Layer 3 of a small transformer language model trained on English Wikipedia (9 layers, counted from 0, width 128).
A neuron's activation on a vector x is squared ReLU(weights . x), where the dot is the dot product.

Input weights of the MLP neurons that the questions are about. A number n stands for n times 0.0014.
n7: 110 11 27 -130 -104 -57 -119 -84 19 -41 -35 -58 -248 118 126 -56 -237 118 4 -140 -13 -126 -183 -182 -45 -23 -119 177 -101 9 29 65 -199 72 12 35 23 -33 -222 43 25 112 -87 -16 25 -35 -40 110 37 138 152 104 25 -160 17 81 -187 93 227 19 -241 -22 -123 44 -31 -105 14 -84 29 24 -63 -140 22 -38 -128 -140 -12 23 8 102 34 -58 0 -150 -95 -130 16 7 -47 77 -5 -130 25 7 -80 3 -15 -134 38 83 -74 123 -11 -41 -83 -65 65 3 15 -92 -8 -80 -92 -33 92 -104 -169 79 -56 -162 -86 127 206 168 30 43 41 161
n17: -45 41 84 -18 -33 49 52 -81 -100 -158 46 -56 -39 121 58 54 -249 75 0 -63 -9 -110 -346 85 56 -130 -21 131 66 -267 -33 54 -28 120 -61 47 62 -175 183 68 21 82 -21 -74 -133 0 -20 175 314 160 -98 271 183 -74 -78 -45 82 -114 133 132 -100 48 95 204 -42 212 90 80 151 -3 38 57 -29 -52 -50 -85 -46 -63 49 49 63 20 178 -125 -14 8 -40 127 -158 49 21 -215 96 -33 -125 -103 33 -31 164 -188 -54 215 86 -21 -156 -117 28 37 89 -277 -171 112 -111 -195 -63 -71 -148 72 -44 -87 -77 -202 -56 105 51 -128 66 -40
n36: -39 172 0 -3 -24 -46 -26 84 102 43 11 -7 -12 -160 8 79 -87 -19 -155 -88 0 50 -284 -38 -18 -67 -17 8 28 47 166 -5 67 -6 -370 45 24 47 88 -66 107 22 -3 -39 -31 53 -45 -15 114 53 21 72 -35 245 201 -62 3 67 -68 235 -23 -34 -30 46 -99 -128 56 -12 51 27 61 111 181 -32 150 118 13 61 -85 -117 26 -232 79 -51 -23 53 112 -164 -159 -12 47 21 -112 128 -16 -78 -72 -39 -14 -46 -102 -32 -55 183 -52 -106 -33 106 127 -108 -181 132 -76 141 33 -3 -38 102 39 244 -81 -50 29 -139 -25 87 75 -148
n38: 26 203 -99 -67 -16 52 12 15 9 11 73 13 -65 155 -11 -61 84 127 34 9 142 -171 -145 46 71 -85 55 35 -41 -64 -29 -135 49 123 -34 -34 152 123 171 -34 167 251 -48 136 22 11 0 181 7 71 104 -21 -61 -64 13 114 307 10 -64 63 -133 -84 146 -95 -3 181 65 20 -35 -83 23 104 -85 -135 -75 -260 14 0 126 -7 175 -4 -14 -94 -48 51 144 101 -116 -36 100 -119 115 158 -40 -95 3 -109 -43 63 -111 -110 109 145 6 -31 59 11 -51 -259 -191 75 -13 82 -57 -53 -158 48 -146 0 -86 96 3 -50 -70 164 26 50
n58: -81 -3 -56 0 -30 224 7 -200 68 79 -34 12 -85 -126 20 -135 32 -82 -265 62 -24 -47 95 -81 -65 112 -3 -85 -114 130 93 -201 23 -80 -216 4 -83 -31 134 -115 132 61 -104 110 -52 -44 16 31 -34 -67 -8 22 4 64 -4 -24 58 23 236 -93 136 -18 -73 228 14 257 -36 83 68 31 147 190 343 -84 -28 -47 212 -227 -16 -170 69 -46 79 40 -196 174 168 178 121 -229 -145 -35 -150 12 -45 -72 -84 0 142 -93 189 -190 147 254 -76 -54 -29 -58 29 129 -98 213 0 21 -83 90 -16 -3 23 295 -147 170 -11 -112 39 50 488 19
n60: 217 41 -103 -37 61 59 23 -88 -77 -307 39 -52 46 -104 45 47 133 -126 -115 -34 83 -88 224 -96 49 -203 0 -166 0 141 -4 -83 31 51 77 128 -20 -50 -144 133 -89 -124 32 58 66 45 -199 42 103 54 135 10 138 -103 -17 -74 17 -45 181 56 209 186 -122 -53 -126 197 72 -56 3 -22 88 310 34 163 -9 46 -3 110 25 -23 -147 -9 3 -120 -120 -185 17 -105 -59 45 6 -24 30 87 86 44 -9 -91 -20 -58 84 -58 31 -49 -121 -105 -41 100 131 24 -213 -101 3 43 89 -9 46 128 -126 205 -37 86 16 -101 25 182 38 177
n123: -50 40 28 -49 -135 75 -3 -152 -291 -64 -17 37 -105 -111 -127 205 -105 105 -11 25 107 -61 -25 12 -103 -99 15 3 -3 -94 12 48 -147 77 -73 7 34 -182 -176 86 61 0 105 -42 52 52 25 -82 -28 40 28 307 -89 -91 50 124 -50 100 -7 152 -66 -114 -65 220 -226 -78 71 92 62 91 -40 -43 124 8 -3 -94 -6 38 -28 41 -117 -75 -47 -71 128 36 -72 -18 -51 -41 74 38 37 -22 -56 -81 45 -96 222 59 -7 127 16 6 25 -85 -92 -162 20 36 8 22 42 17 104 35 -70 238 34 238 44 -102 -94 -79 114 30 175 -143
n130: -73 93 125 106 36 150 16 -147 -19 -87 -76 135 -145 -110 23 -97 -198 156 -40 63 13 51 -26 64 6 29 -5 170 105 -153 -30 89 180 115 4 159 82 33 117 151 -53 152 -25 85 -92 -15 -63 -131 129 -6 0 -61 6 103 40 -51 0 -120 69 236 -37 -150 -41 -51 -116 54 -183 -64 -42 -35 -8 103 15 47 -27 -100 104 -80 -104 -111 28 -237 -57 -104 -4 119 -17 23 -299 -196 80 -50 -58 40 -9 43 -82 4 66 194 104 44 -125 240 -183 -142 -94 -70 34 -150 85 -215 -20 119 -57 -70 -100 53 -109 -6 25 -29 -82 42 137 -61 -9 -189
n149: 14 112 -25 -64 82 164 50 -207 -59 47 -49 22 -205 -204 209 -83 -66 85 -62 -76 -62 -226 35 -108 -83 15 -60 -95 12 122 89 108 -109 -79 -62 -4 28 51 37 -65 -78 104 -85 -39 -41 -40 -9 -39 -31 -29 72 -7 53 -73 -25 -32 155 119 53 -36 44 -101 -104 86 -121 281 -330 -86 -15 -8 59 -6 -89 240 16 -192 162 -84 23 -313 -110 -145 44 -10 -240 5 213 151 -77 -131 -193 11 -103 18 28 -125 -3 -160 179 -81 137 68 9 106 -50 84 83 -64 -52 36 -26 -18 -15 177 -9 -204 53 -37 -66 203 -99 155 92 -44 0 -12 206 -61
n157: 77 -173 17 -155 -119 175 118 -119 -119 -42 10 -168 42 3 32 176 60 93 -83 -59 -5 -79 108 63 161 -126 -33 6 -59 -117 -102 -75 -131 246 -99 16 -36 -83 107 162 48 0 34 91 86 22 -94 -70 28 24 -4 454 17 -34 -151 -15 66 -44 61 76 -25 27 154 194 17 140 182 206 94 192 -93 202 169 174 -10 -84 26 -4 132 -49 -168 44 91 -297 -23 -3 51 205 -101 -67 111 -51 12 107 -95 -15 -163 16 69 3 16 45 167 -41 -181 -4 -83 -52 24 -72 -147 92 -101 -85 154 -54 86 -36 -178 113 -31 -53 -66 7 -50 -3 55 53
n215: 44 -147 -100 13 -51 91 -173 138 68 76 -43 -10 -112 145 122 30 153 164 25 61 205 31 -21 -71 57 143 33 -106 44 -103 -4 -10 -109 111 -176 13 -42 -103 77 -76 111 -87 51 51 8 147 37 -18 -84 127 78 -23 -44 18 58 -34 6 156 12 99 64 -17 68 12 -20 -99 82 -33 -71 -22 -34 -30 148 110 44 178 -84 18 -48 20 -42 -340 177 55 4 20 -21 93 84 -12 -28 0 20 -61 -150 -145 -152 -42 159 41 41 -46 35 -95 135 -40 -354 -15 -71 -130 -41 143 38 -123 57 -27 43 78 48 -61 107 -79 141 -128 100 122 292 -48
n231: 21 -108 101 -197 -125 256 36 30 77 57 -56 -101 18 125 -133 -41 89 -71 -235 83 -28 -88 22 6 -84 -11 -102 -5 -32 -82 227 -16 -150 283 123 -20 -38 -136 102 139 178 -13 -12 -178 29 89 -103 -10 120 56 -6 27 0 42 -141 -120 167 127 -109 22 46 -86 74 13 24 43 -48 -59 23 -21 33 -72 81 62 155 87 -20 77 139 -310 -52 17 28 -69 -187 58 57 226 88 3 -123 16 -146 128 -71 -35 -159 -183 72 -46 -11 -76 -19 -126 57 66 55 59 -33 66 31 116 13 -129 77 78 -59 -73 13 156 -125 -3 39 12 -17 63 -9 -109
n257: 113 -54 75 56 -229 6 -129 -11 25 -106 -64 -173 9 -102 37 12 185 -43 -76 11 69 -59 -51 23 13 13 -184 54 -26 11 135 55 -81 63 46 81 9 -36 -88 -120 -56 6 28 -87 -79 313 -213 40 74 -67 15 78 78 71 9 -195 -58 9 -99 -28 -38 -131 -63 25 20 96 -77 -115 56 -179 -29 79 224 -69 139 102 -13 -27 -20 -64 96 8 -43 -29 -49 73 42 -87 -55 12 -92 -186 -23 208 -11 57 -72 -55 -43 35 109 -212 119 23 -93 -66 -125 -5 -28 70 -22 13 97 59 -122 129 -61 -32 -60 -107 8 82 195 -59 -50 142 -12 44
n259: 115 32 -101 -174 -51 230 -119 -266 -55 -134 -135 83 134 127 202 -74 32 -4 -112 -75 141 -18 -76 -34 38 -107 40 -227 -21 -92 97 -108 24 251 4 33 34 -25 145 42 -155 18 23 75 12 103 -19 -35 4 -35 235 -133 76 -81 -214 28 144 52 -31 -20 -47 -104 196 -68 -95 -53 12 -140 13 -42 -72 102 81 61 135 181 -15 -21 109 -8 -154 -79 -180 -56 -65 -51 135 48 -83 -74 -200 -53 -193 -56 109 28 -47 -44 40 112 -109 -58 -9 89 -163 -133 0 3 52 88 -80 51 129 60 222 -3 -110 43 86 211 -23 147 122 27 124 91 76 -227
n299: -10 -69 91 -96 -15 78 12 -25 160 78 22 173 -165 97 -30 -188 -146 -22 -19 107 36 -61 -9 -162 -119 6 113 -177 53 -11 12 19 -76 173 -44 53 52 -125 124 -48 107 86 -193 60 -42 -117 59 -22 -59 -26 125 39 -143 -36 25 -29 94 91 172 -18 150 15 -26 242 -20 -131 84 -65 11 126 100 -25 127 220 -107 50 19 -47 -33 -59 0 -134 -11 -141 19 -5 211 83 -48 66 -33 38 75 -47 -53 -105 -156 -7 59 14 24 -3 80 106 -48 44 -102 -86 139 22 -91 41 63 -73 -81 -3 -34 97 31 45 -78 72 68 0 -17 114 409 -216
n313: 135 -25 -49 -83 124 35 73 77 28 -75 65 124 -183 82 32 36 -102 14 -135 -148 93 21 -79 -157 -59 -32 88 -40 -42 43 102 155 -99 66 -47 53 112 -67 162 129 152 -14 -166 -19 -140 70 -63 -61 44 19 -65 166 130 131 -50 3 74 -83 19 120 -14 -100 -11 378 -9 10 11 100 -10 -16 72 97 99 65 -60 -65 9 -164 -8 -66 3 54 -27 -154 -29 -5 -103 95 -197 -47 263 -278 -29 -7 -101 -99 3 -4 41 -164 153 194 69 -148 -138 -98 -40 231 124 -39 -187 -130 -90 -73 87 -107 -64 9 -83 54 -78 39 179 -10 55 14 5 -71
n338: 70 -26 -88 152 34 168 36 -132 6 -25 -134 -5 43 -28 -30 47 -111 140 -172 59 22 -120 -337 46 160 -55 -187 131 -175 -25 -9 -44 92 177 0 33 -41 -16 -44 -72 -16 -124 39 -8 98 -6 -149 -83 61 41 -34 76 181 -80 10 -102 -69 59 116 255 -131 -158 -105 -35 -3 0 -151 -24 114 50 52 -98 84 -240 217 12 190 28 -162 69 124 60 123 -156 60 68 -34 -7 36 -52 -25 253 -128 160 -46 -27 131 22 -16 -99 223 116 54 55 -90 -75 -142 -14 122 -207 -168 -36 20 48 -99 96 -6 67 106 0 -181 -103 -46 -151 -31 182 52 20
n349: 167 -28 18 -86 -275 -80 -284 -19 44 -21 -12 -16 45 -12 171 -15 -3 160 -56 48 186 24 26 -74 -88 138 -112 -99 -25 -3 85 -72 20 -115 -24 131 -76 -40 110 -129 -84 11 28 -69 84 61 -126 286 207 312 121 -111 0 -58 -47 -232 -24 83 -27 46 -11 -109 -69 -177 38 -54 67 165 -100 -24 -59 41 155 29 -75 168 -71 134 -74 4 -63 -81 60 138 -212 -75 47 -115 -10 10 203 -67 -33 -30 57 -36 -115 14 -104 -42 22 15 83 -142 99 -4 -246 125 3 46 0 -209 -112 -83 -30 -17 61 -59 -60 -82 17 122 214 26 24 26 -64 3
n371: -172 115 104 -3 -69 58 -123 -92 21 51 39 -43 -128 78 -99 39 8 23 38 49 16 29 25 -73 46 -98 -167 -83 -24 0 190 -98 24 82 56 -84 16 -136 148 -44 27 151 104 -51 32 205 -64 -38 88 258 143 3 -64 -159 -144 -159 -80 102 58 -26 46 -42 63 127 128 33 69 -37 93 67 13 118 238 184 -29 39 -28 -67 -13 -298 65 -128 -31 -18 44 -35 82 162 -148 -22 -102 -54 -79 22 -23 13 -37 17 -27 -91 39 6 -47 -90 69 -69 -182 119 27 15 -266 179 -128 104 -54 108 40 135 -25 80 -135 165 183 -74 -38 -94 35 -167
n383: 19 -125 -125 31 -102 10 -289 124 81 48 3 8 -36 -89 -76 -64 -132 41 -64 -42 9 124 -361 0 0 104 -61 -99 -68 -31 -68 14 -8 0 -169 4 53 -31 75 -73 87 4 -151 -27 11 47 -122 -41 22 78 174 -32 153 109 -20 -161 74 158 -134 -27 45 -166 25 -69 3 93 -17 127 -93 -19 78 22 207 97 112 39 80 165 8 -141 -23 -45 129 79 -284 132 -43 -79 45 119 209 -337 47 7 -171 -90 -49 78 0 -198 187 30 42 215 -73 77 -196 -62 25 -46 -12 61 -11 -81 -24 -73 -42 18 53 -6 45 268 -98 -16 34 128 92 -10

Each question shows a token from some text and the vector x that enters the MLP there. A number n stands for n times 0.018.

"a": 80 54 -7 53 163 -1 56 39 39 18 92 12 27 42 -11 -3 -61 39 27 101 -28 62 -26 -59 -64 68 33 4 -13 -23 20 -64 -62 -37 76 -4 7 -20 92 54 29 21 -83 -13 -39 -53 49 -72 -16 -18 -110 23 -23 35 21 36 -31 -146 -27 -27 -15 -2 -112 59 57 -88 -43 -8 -37 11 -87 -8 0 -47 -75 58 -58 -8 -27 70 65 94 -81 -36 85 89 -63 -39 -69 57 44 5 58 -41 0 -53 80 33 -14 13 -43 -18 -9 -65 4 -52 -29 -61 -38 20 -35 1 -2 80 49 -91 -26 -8 111 6 -8 -4 -7 -30 -49 -6 -190 54
Which of these neurons fires most? n313

" E": 26 -5 15 87 32 -16 -10 -29 52 -5 53 30 -9 -38 41 -15 -10 -65 27 71 -102 39 56 12 15 18 9 -20 -32 12 -84 -35 -20 -18 49 -94 53 -4 -26 47 9 48 26 29 26 -163 244 -65 -77 21 -18 -82 -28 -21 5 34 -60 43 -5 -52 13 34 20 -24 79 -63 91 -105 39 102 -7 -14 -23 50 14 -44 -45 6 -95 -37 -75 13 -35 -34 -36 84 60 -49 55 99 -52 -20 49 -46 88 -36 6 23 -35 54 -5 11 -90 -12 38 -27 134 -36 -67 -3 54 31 85 -39 10 7 -9 158 45 48 -40 -16 12 34 -43 -18 -38 34
Which of these neurons fires most? n299

"or": -58 18 -25 30 54 -35 -43 -35 18 81 60 -52 -5 -7 -11 -45 1 -43 -5 19 33 -68 24 30 28 20 -9 2 4 -52 28 -68 26 -8 31 -59 -24 -40 -47 -113 96 -45 69 56 -16 -3 -59 -21 -89 48 24 30 -55 -32 0 -7 -84 -14 -36 -17 -50 48 55 -24 68 -52 -5 -60 6 -29 -75 -36 -10 9 -27 51 -24 -17 -21 10 81 56 -60 66 18 -43 44 43 12 79 -101 48 -16 -11 -9 27 17 -7 44 27 -33 34 -77 30 -14 34 -14 -23 -29 36 21 61 45 9 2 34 4 9 -87 -91 3 9 24 -29 -44 19 -392 71
Which of these neurons fires most? n371

" in": 39 17 66 65 16 -53 -2 -37 87 -17 26 -3 94 43 4 28 -24 30 63 29 -95 -53 5 -4 3 4 -50 38 21 8 -72 16 83 -8 110 40 -32 34 47 -34 -40 -18 84 -11 43 -199 -88 -29 3 22 14 -64 62 -63 17 -40 -114 9 -2 50 3 -16 -21 -33 59 -4 25 96 9 39 -4 -6 -24 -5 51 52 -47 -15 41 9 90 35 -62 -37 16 42 -32 -8 53 47 50 -21 -9 31 110 67 34 114 -88 3 4 -4 -14 7 15 35 63 -31 23 -45 61 27 -3 -49 -57 60 56 -6 141 44 39 53 1 -15 3 14 -267 -15
The most active neuron and its activation: n338, at about 5.4

"ric": -31 60 -5 57 48 -26 2 -37 -6 60 43 46 -1 -24 -143 19 54 -52 -67 53 -44 62 15 15 30 -60 14 59 84 -15 14 11 93 -37 93 -47 -99 -54 -11 -80 -28 -62 84 20 77 16 120 -19 -85 -12 79 -20 -48 -89 33 -23 -118 -36 36 10 -33 -52 56 25 101 -19 -12 -59 -74 38 -100 27 16 34 -10 104 -65 50 -2 -38 33 97 -167 3 48 -23 14 -8 -50 30 -14 60 2 16 34 80 6 78 -26 19 -77 76 -10 -29 -2 14 -1 2 -25 10 -41 13 34 55 22 101 30 28 50 42 -73 -15 55 18 -103 8 -151 -29
Which of these neurons fires most? n371

" |": -11 -4 15 -77 -6 -39 3 -5 10 24 40 33 1 35 -4 36 -125 114 27 -36 -93 -11 -12 13 37 -3 -20 -5 48 39 -123 4 -8 -43 20 5 -11 55 11 -26 -44 -18 18 47 21 -378 -16 -16 14 -61 22 -13 4 -9 18 68 -21 4 50 -82 -63 -16 71 -49 -55 -11 57 -10 -21 78 37 -19 -63 -58 -45 -18 24 53 9 50 -1 59 20 42 36 28 -90 -5 13 74 -27 -35 57 -29 33 -26 -20 63 14 -15 -37 31 66 13 62 35 14 -76 23 -41 32 46 23 -34 19 52 -3 -78 57 -47 -24 -30 -83 32 11 32 -141 12
Which of these neurons fires most? n7

" A": -19 -34 72 65 -38 -65 -16 36 78 14 81 4 54 -39 58 -123 -25 -44 59 -17 -85 43 88 -34 -3 1 47 38 -33 60 -15 49 -32 -28 4 -24 -29 21 47 -70 -69 33 -14 16 2 -91 226 3 -57 -2 20 21 -15 -5 9 -42 -83 42 67 -89 24 -12 -116 -14 58 -39 94 -28 -59 2 5 36 -28 -2 46 -19 -64 19 -98 3 -15 -66 -28 -56 -96 39 -29 -4 -37 81 -10 -70 33 -82 120 -2 -37 110 -30 -7 2 19 -98 9 65 -8 95 -27 3 40 73 11 52 27 -120 -13 22 96 61 -78 -40 52 6 14 -53 10 -65 34
The three highest activations, in order: n299, n7, n349

"est": -15 -14 38 41 -47 -18 5 31 37 31 -7 13 22 35 -38 -10 47 -50 -37 18 -99 -39 18 74 -97 -8 -39 12 -3 41 -31 -19 0 4 86 -43 17 -72 15 10 -54 -3 -6 5 5 -92 -46 -40 -33 -38 35 -106 -54 -32 -20 15 45 22 -63 -47 8 0 73 -22 33 5 -78 -36 -54 -91 -46 -2 -83 61 -22 23 -60 18 -21 -53 -18 24 8 69 60 51 1 83 -25 62 -18 29 6 -38 16 33 -38 48 9 25 -18 13 -57 19 -8 63 106 -49 -141 38 3 70 51 25 -77 85 -43 -158 52 63 -1 -23 -4 6 1 13 -329 -37
Which of these neurons fires most? n231

"d": 37 -8 -13 -82 -16 -56 58 37 -32 8 48 -59 -7 3 60 -50 7 96 38 -32 -80 46 27 68 13 5 13 -38 15 -10 -45 -17 -12 -41 32 -79 1 67 -65 -19 -31 -4 -49 -27 -48 -46 80 -41 24 39 34 -78 37 -82 57 1 10 14 -24 -88 16 52 46 -93 84 -4 -52 23 -98 11 -61 5 -64 -45 4 -60 -89 -40 3 27 -71 2 51 18 -49 47 7 51 -47 -49 -3 -71 62 -22 30 23 19 33 -12 -23 -15 14 36 -20 33 56 33 6 -84 11 31 -21 41 19 21 -67 -29 -77 -3 -49 58 -96 73 41 -76 4 -351 -29
Which of these neurons fires most? n349

"u": 16 45 57 91 60 6 23 -24 174 -30 100 23 -5 -17 1 1 0 -61 -11 54 -31 125 34 8 3 -11 56 -11 10 15 41 -37 17 22 -75 -40 -35 22 -1 41 -21 -88 54 -46 20 -114 86 -53 -45 50 -69 23 -5 63 173 13 -25 -28 21 47 23 8 -9 31 47 -70 31 -58 114 -2 6 1 -39 -22 56 29 -135 16 17 24 -6 58 -43 -18 5 -36 -23 -71 -9 -9 -20 -13 82 32 100 8 4 4 -53 64 -71 29 3 -31 12 23 18 -14 -32 46 -26 -16 -9 81 62 23 32 135 9 72 -94 -16 38 -95 -56 33 -216 16
The two highest activations, in order: n36, n60

"en": 55 37 9 9 -31 8 -3 1 58 -14 -5 24 117 36 38 -28 -10 46 28 35 -37 19 -18 43 18 5 31 20 -6 16 10 47 14 -21 36 7 -35 -35 66 -10 -80 -12 18 -10 -31 -13 -55 29 -58 -4 83 -12 80 23 53 -28 -16 3 18 4 24 3 -50 -65 74 -62 19 52 -30 20 -5 -5 10 -26 -15 -6 -85 9 -72 58 6 -46 25 13 34 3 -35 -11 22 34 15 -46 48 -38 105 27 43 106 37 -55 11 21 -23 8 -59 5 25 -30 -15 6 43 32 -39 -79 -90 17 53 -75 1 -45 8 -32 -5 -46 1 -25 -439 14
The most active neuron and its activation: n349, at about 10

"im": -90 37 39 83 84 -7 -33 22 38 26 57 9 -13 102 -42 -55 19 23 40 16 -47 53 -20 54 17 94 41 -22 76 11 40 -24 42 -79 -15 -15 1 69 28 8 -46 -6 -20 46 -16 -11 121 -15 -3 31 -28 -86 42 -17 1 3 -32 -29 -3 -67 -5 27 -1 -34 45 -15 -2 40 -29 3 0 15 -68 0 -81 -38 68 -64 27 -11 38 29 -23 -66 96 51 -100 43 30 39 -40 -12 -50 -16 -83 60 39 -17 59 13 29 -21 -9 0 84 -100 77 20 -50 -15 21 3 -35 101 14 -12 26 -19 -96 -34 17 -6 -36 -25 43 49 -354 16
The two highest activations, in order: n130, n38

"e": -27 -32 -16 77 104 7 46 21 -96 -62 62 22 32 -13 46 -44 8 -35 -12 -18 -22 4 56 19 -79 80 28 -51 81 24 -36 -21 4 -6 8 24 23 -25 1 46 -99 -62 17 52 34 -11 -26 45 36 -105 -5 -67 -29 75 20 38 -27 -103 33 46 42 23 -70 -44 -43 23 -14 13 -60 -43 23 -26 -91 8 -50 24 -11 -19 -33 123 -97 71 13 46 89 2 -17 -107 -37 75 -13 57 22 16 48 -12 19 25 -10 22 -22 34 -86 -68 -39 -11 -43 -26 8 77 62 -11 -13 46 12 7 -3 -55 103 112 -42 -61 14 14 -8 56 -284 108
The most active neuron and its activation: n60, at about 8.9

"as": -5 34 88 29 -25 12 116 95 58 -16 135 -52 12 64 12 14 -22 37 -23 11 -48 16 -48 18 -53 -33 -24 99 138 74 -8 17 1 -51 58 24 -55 -93 -74 4 56 -33 -35 14 -14 39 -5 39 21 14 -16 12 46 80 37 46 -89 -23 15 -20 12 77 24 -1 52 8 -19 2 7 79 49 -24 -3 -5 -35 44 -84 16 -25 72 -10 69 9 35 100 54 -9 -82 29 41 29 -1 -4 57 8 9 11 62 28 16 -31 -53 -8 2 22 39 25 47 -2 26 17 11 -15 -62 -51 24 45 -40 -19 -23 -56 -85 17 -15 23 69 -329 112
The two highest activations, in order: n257, n17

"==": 4 21 -52 -61 -63 -72 -1 -17 9 60 -44 -58 25 57 44 -16 52 7 68 37 -94 -38 103 110 -15 -37 -35 14 30 26 -55 33 -2 3 76 -55 -70 -2 -87 -65 51 -50 39 -34 -65 -40 52 -10 8 -17 4 24 37 -38 15 127 -10 -69 73 16 -1 36 -8 -58 50 20 74 -17 -8 -5 -111 102 -61 -49 86 22 -9 29 -43 174 -23 24 -27 10 59 -14 62 -72 58 31 -140 4 120 -46 47 -24 87 54 -42 -5 4 -87 50 -72 -8 -35 84 -84 -45 10 96 56 -9 -44 46 -114 -43 13 -16 -17 22 55 -46 40 43 -15 -114 -20
The most active neuron and its activation: n7, at about 0.12

"w": 15 -41 22 3 31 -85 32 -27 -36 42 26 25 -54 -45 -60 -36 14 46 48 26 -16 7 90 88 5 -24 25 117 31 -1 -62 37 81 -3 140 -103 -40 -14 -55 23 -99 -30 47 26 32 -8 130 -27 -97 -14 -37 30 -46 -78 102 72 42 24 68 37 -40 -57 -25 19 9 -39 -67 -130 -84 40 -18 1 -53 -49 -57 -68 -17 46 -70 -34 -78 1 -61 38 69 -5 -24 62 -13 -4 20 18 92 -44 -12 63 -43 -2 -17 28 -40 73 -45 -14 -7 3 102 -49 -102 -9 44 -99 31 81 -23 -16 -68 -9 94 -78 -28 -58 -7 -8 -79 -22 -163 13
Which of these neurons fires most? n130

"ust": -73 -62 27 50 -42 73 -21 -30 117 9 -12 21 44 52 -22 -16 52 47 -18 -46 -23 111 3 1 -56 58 61 -52 -64 -61 -51 -21 -16 -3 16 -52 54 2 -58 98 15 -116 37 -7 17 -107 129 36 -33 -22 32 27 -43 -12 32 56 -31 30 -39 38 28 -30 27 -18 8 -31 -58 -57 -74 -14 -14 14 -91 32 2 -1 -29 -43 -11 -103 -56 72 -61 20 8 -75 -41 71 0 45 17 -18 -39 -27 10 22 -9 79 31 0 -81 37 14 26 -47 87 0 -39 -18 142 -9 -16 -19 14 -15 -7 35 -112 145 52 -5 -55 4 21 18 -16 -264 56
The two highest activations, in order: n231, n259

"l": 78 -8 38 71 -13 43 19 -119 -97 0 70 53 -53 8 81 33 -103 72 5 89 -108 102 62 56 10 23 -31 -30 48 -94 -32 6 -46 -53 47 -37 -75 15 56 -64 -77 -53 70 -33 66 15 132 -36 26 -17 0 -46 -45 40 -65 5 -33 9 -79 -17 -15 -7 9 -54 6 -27 -8 20 -57 -35 -34 -1 -7 -57 -31 -13 -49 42 4 -5 -95 -8 -12 -2 -38 31 -7 9 -55 65 0 -1 -26 -13 97 29 -11 117 -31 78 0 78 -3 -50 10 -25 -67 -24 -64 43 3 -17 -9 -53 67 -1 13 -65 66 60 -62 -141 -44 -3 55 -73 -167 142
The two highest activations, in order: n349, n130

"ur": -42 12 -4 16 49 -56 -82 -12 11 49 85 27 -10 -32 19 -27 91 -94 37 6 -32 5 -17 73 1 -9 36 38 22 49 -26 -22 41 -96 27 -78 34 -38 -100 29 -35 20 46 -39 20 -87 140 -1 -76 59 26 44 -73 -41 76 -17 -91 7 10 -38 29 -4 97 55 31 -13 79 -60 45 69 -75 -17 53 -15 -13 -6 4 83 -80 5 -22 67 -153 9 21 70 -41 12 -44 101 -14 -18 108 -53 16 50 45 32 -34 52 -110 -64 -97 -16 -4 33 64 -18 -59 -10 21 -10 -49 -4 -11 54 64 121 -14 -102 0 55 62 68 -60 -12 -152 43
Which of these neurons fires most? n7

"ot": 9 24 11 18 5 24 17 -35 33 -24 86 38 29 8 36 19 51 -43 -108 79 -118 2 2 67 -7 -116 -14 72 56 28 -42 -17 20 26 78 -70 -108 35 -95 13 -42 -151 28 71 52 -5 60 50 -25 -38 46 -82 -37 -60 12 33 -19 9 -39 29 4 98 127 -46 87 8 -16 -24 -37 51 56 35 -8 -19 -30 28 -44 46 58 -5 -66 84 -68 -72 22 34 47 -32 42 35 76 6 24 71 43 72 30 16 -86 -1 -112 15 8 -1 -28 15 56 -8 11 -54 -17 44 29 54 37 38 27 49 6 72 -67 -119 26 47 48 51 -214 15
Which of these neurons fires most? n60

"le": -10 86 26 51 -14 -32 -5 87 49 -49 81 -22 35 -27 26 56 -36 -126 26 54 1 -2 1 3 -23 25 -20 -87 1 26 -88 17 51 -29 -30 56 22 6 -31 183 -28 -67 73 69 3 -127 -45 17 -26 -35 -9 -56 2 38 39 -18 7 43 12 19 56 63 -27 -2 -3 6 43 -23 26 -2 -6 -13 -147 11 -65 17 -57 -14 22 28 1 28 -16 -45 39 33 -56 -39 100 59 -5 -13 16 -48 63 -63 0 -22 -4 23 -51 -2 -16 -71 -27 -27 -4 -33 33 33 56 23 19 -30 51 1 -60 72 54 40 24 -3 -34 -3 -30 -10 -337 68
The most active neuron and its activation: n60, at about 5.4

"y": 141 4 26 163 67 115 -28 -35 6 30 46 18 -40 57 80 -43 -11 -92 90 -40 -85 26 89 -38 22 10 0 -13 39 -19 -15 47 -58 37 -20 -32 -74 20 74 -37 -71 -29 47 -63 25 44 21 -60 14 -19 -28 12 47 -26 24 40 8 -67 -102 5 14 -22 -117 45 60 -16 47 -61 -53 -48 1 6 4 -47 -22 64 -21 12 -23 50 -76 -12 -124 46 53 67 19 -38 -28 43 -33 -10 -29 48 124 -31 16 95 -5 31 -8 -48 -67 -73 -7 -100 23 -28 -55 25 3 -2 -21 73 -10 -35 8 -46 3 -2 -11 1 -101 34 28 45 -194 128
Which of these neurons fires most? n257

"and": 6 101 -1 43 5 -15 14 8 -24 35 7 22 41 11 8 -65 64 2 24 -5 -12 -15 52 97 39 35 9 61 19 -1 6 -38 52 -38 48 -56 -71 25 17 1 -51 -51 -19 24 9 15 0 10 -67 1 7 -54 -45 -55 50 28 22 -4 8 9 -62 -15 39 -1 57 1 -74 4 -83 57 -40 -15 -13 -72 3 13 -68 23 -55 20 -66 -10 -50 47 68 34 78 -2 -45 -58 36 9 62 -33 -50 3 81 61 45 -8 -22 0 -74 -2 -6 17 79 -53 -137 19 37 -1 57 46 -15 -42 16 -3 -37 -29 28 -106 -30 6 -35 74 -395 -18
The most active neuron and its activation: n38, at about 0.39

"m": 47 -7 14 27 5 -2 -7 37 57 30 95 14 -35 63 13 -14 -29 35 74 44 -118 35 -25 -27 -17 -64 14 33 86 -42 -74 35 44 60 -23 -136 1 -10 23 51 -25 -25 15 5 -30 13 258 -46 -44 -26 -36 48 26 -59 -54 51 34 -35 -6 -25 -35 34 17 41 14 -2 72 -51 -18 17 11 -1 -89 -4 22 -22 -115 -4 10 2 42 134 12 -14 97 55 -71 -10 -53 92 -18 10 70 -38 -34 7 22 -3 12 10 -58 37 13 -127 -11 -97 125 -24 -48 -90 36 13 -5 -6 -20 -75 -21 31 14 16 1 -37 -22 -6 -25 12 -196 77
Which of these neurons fires most? n17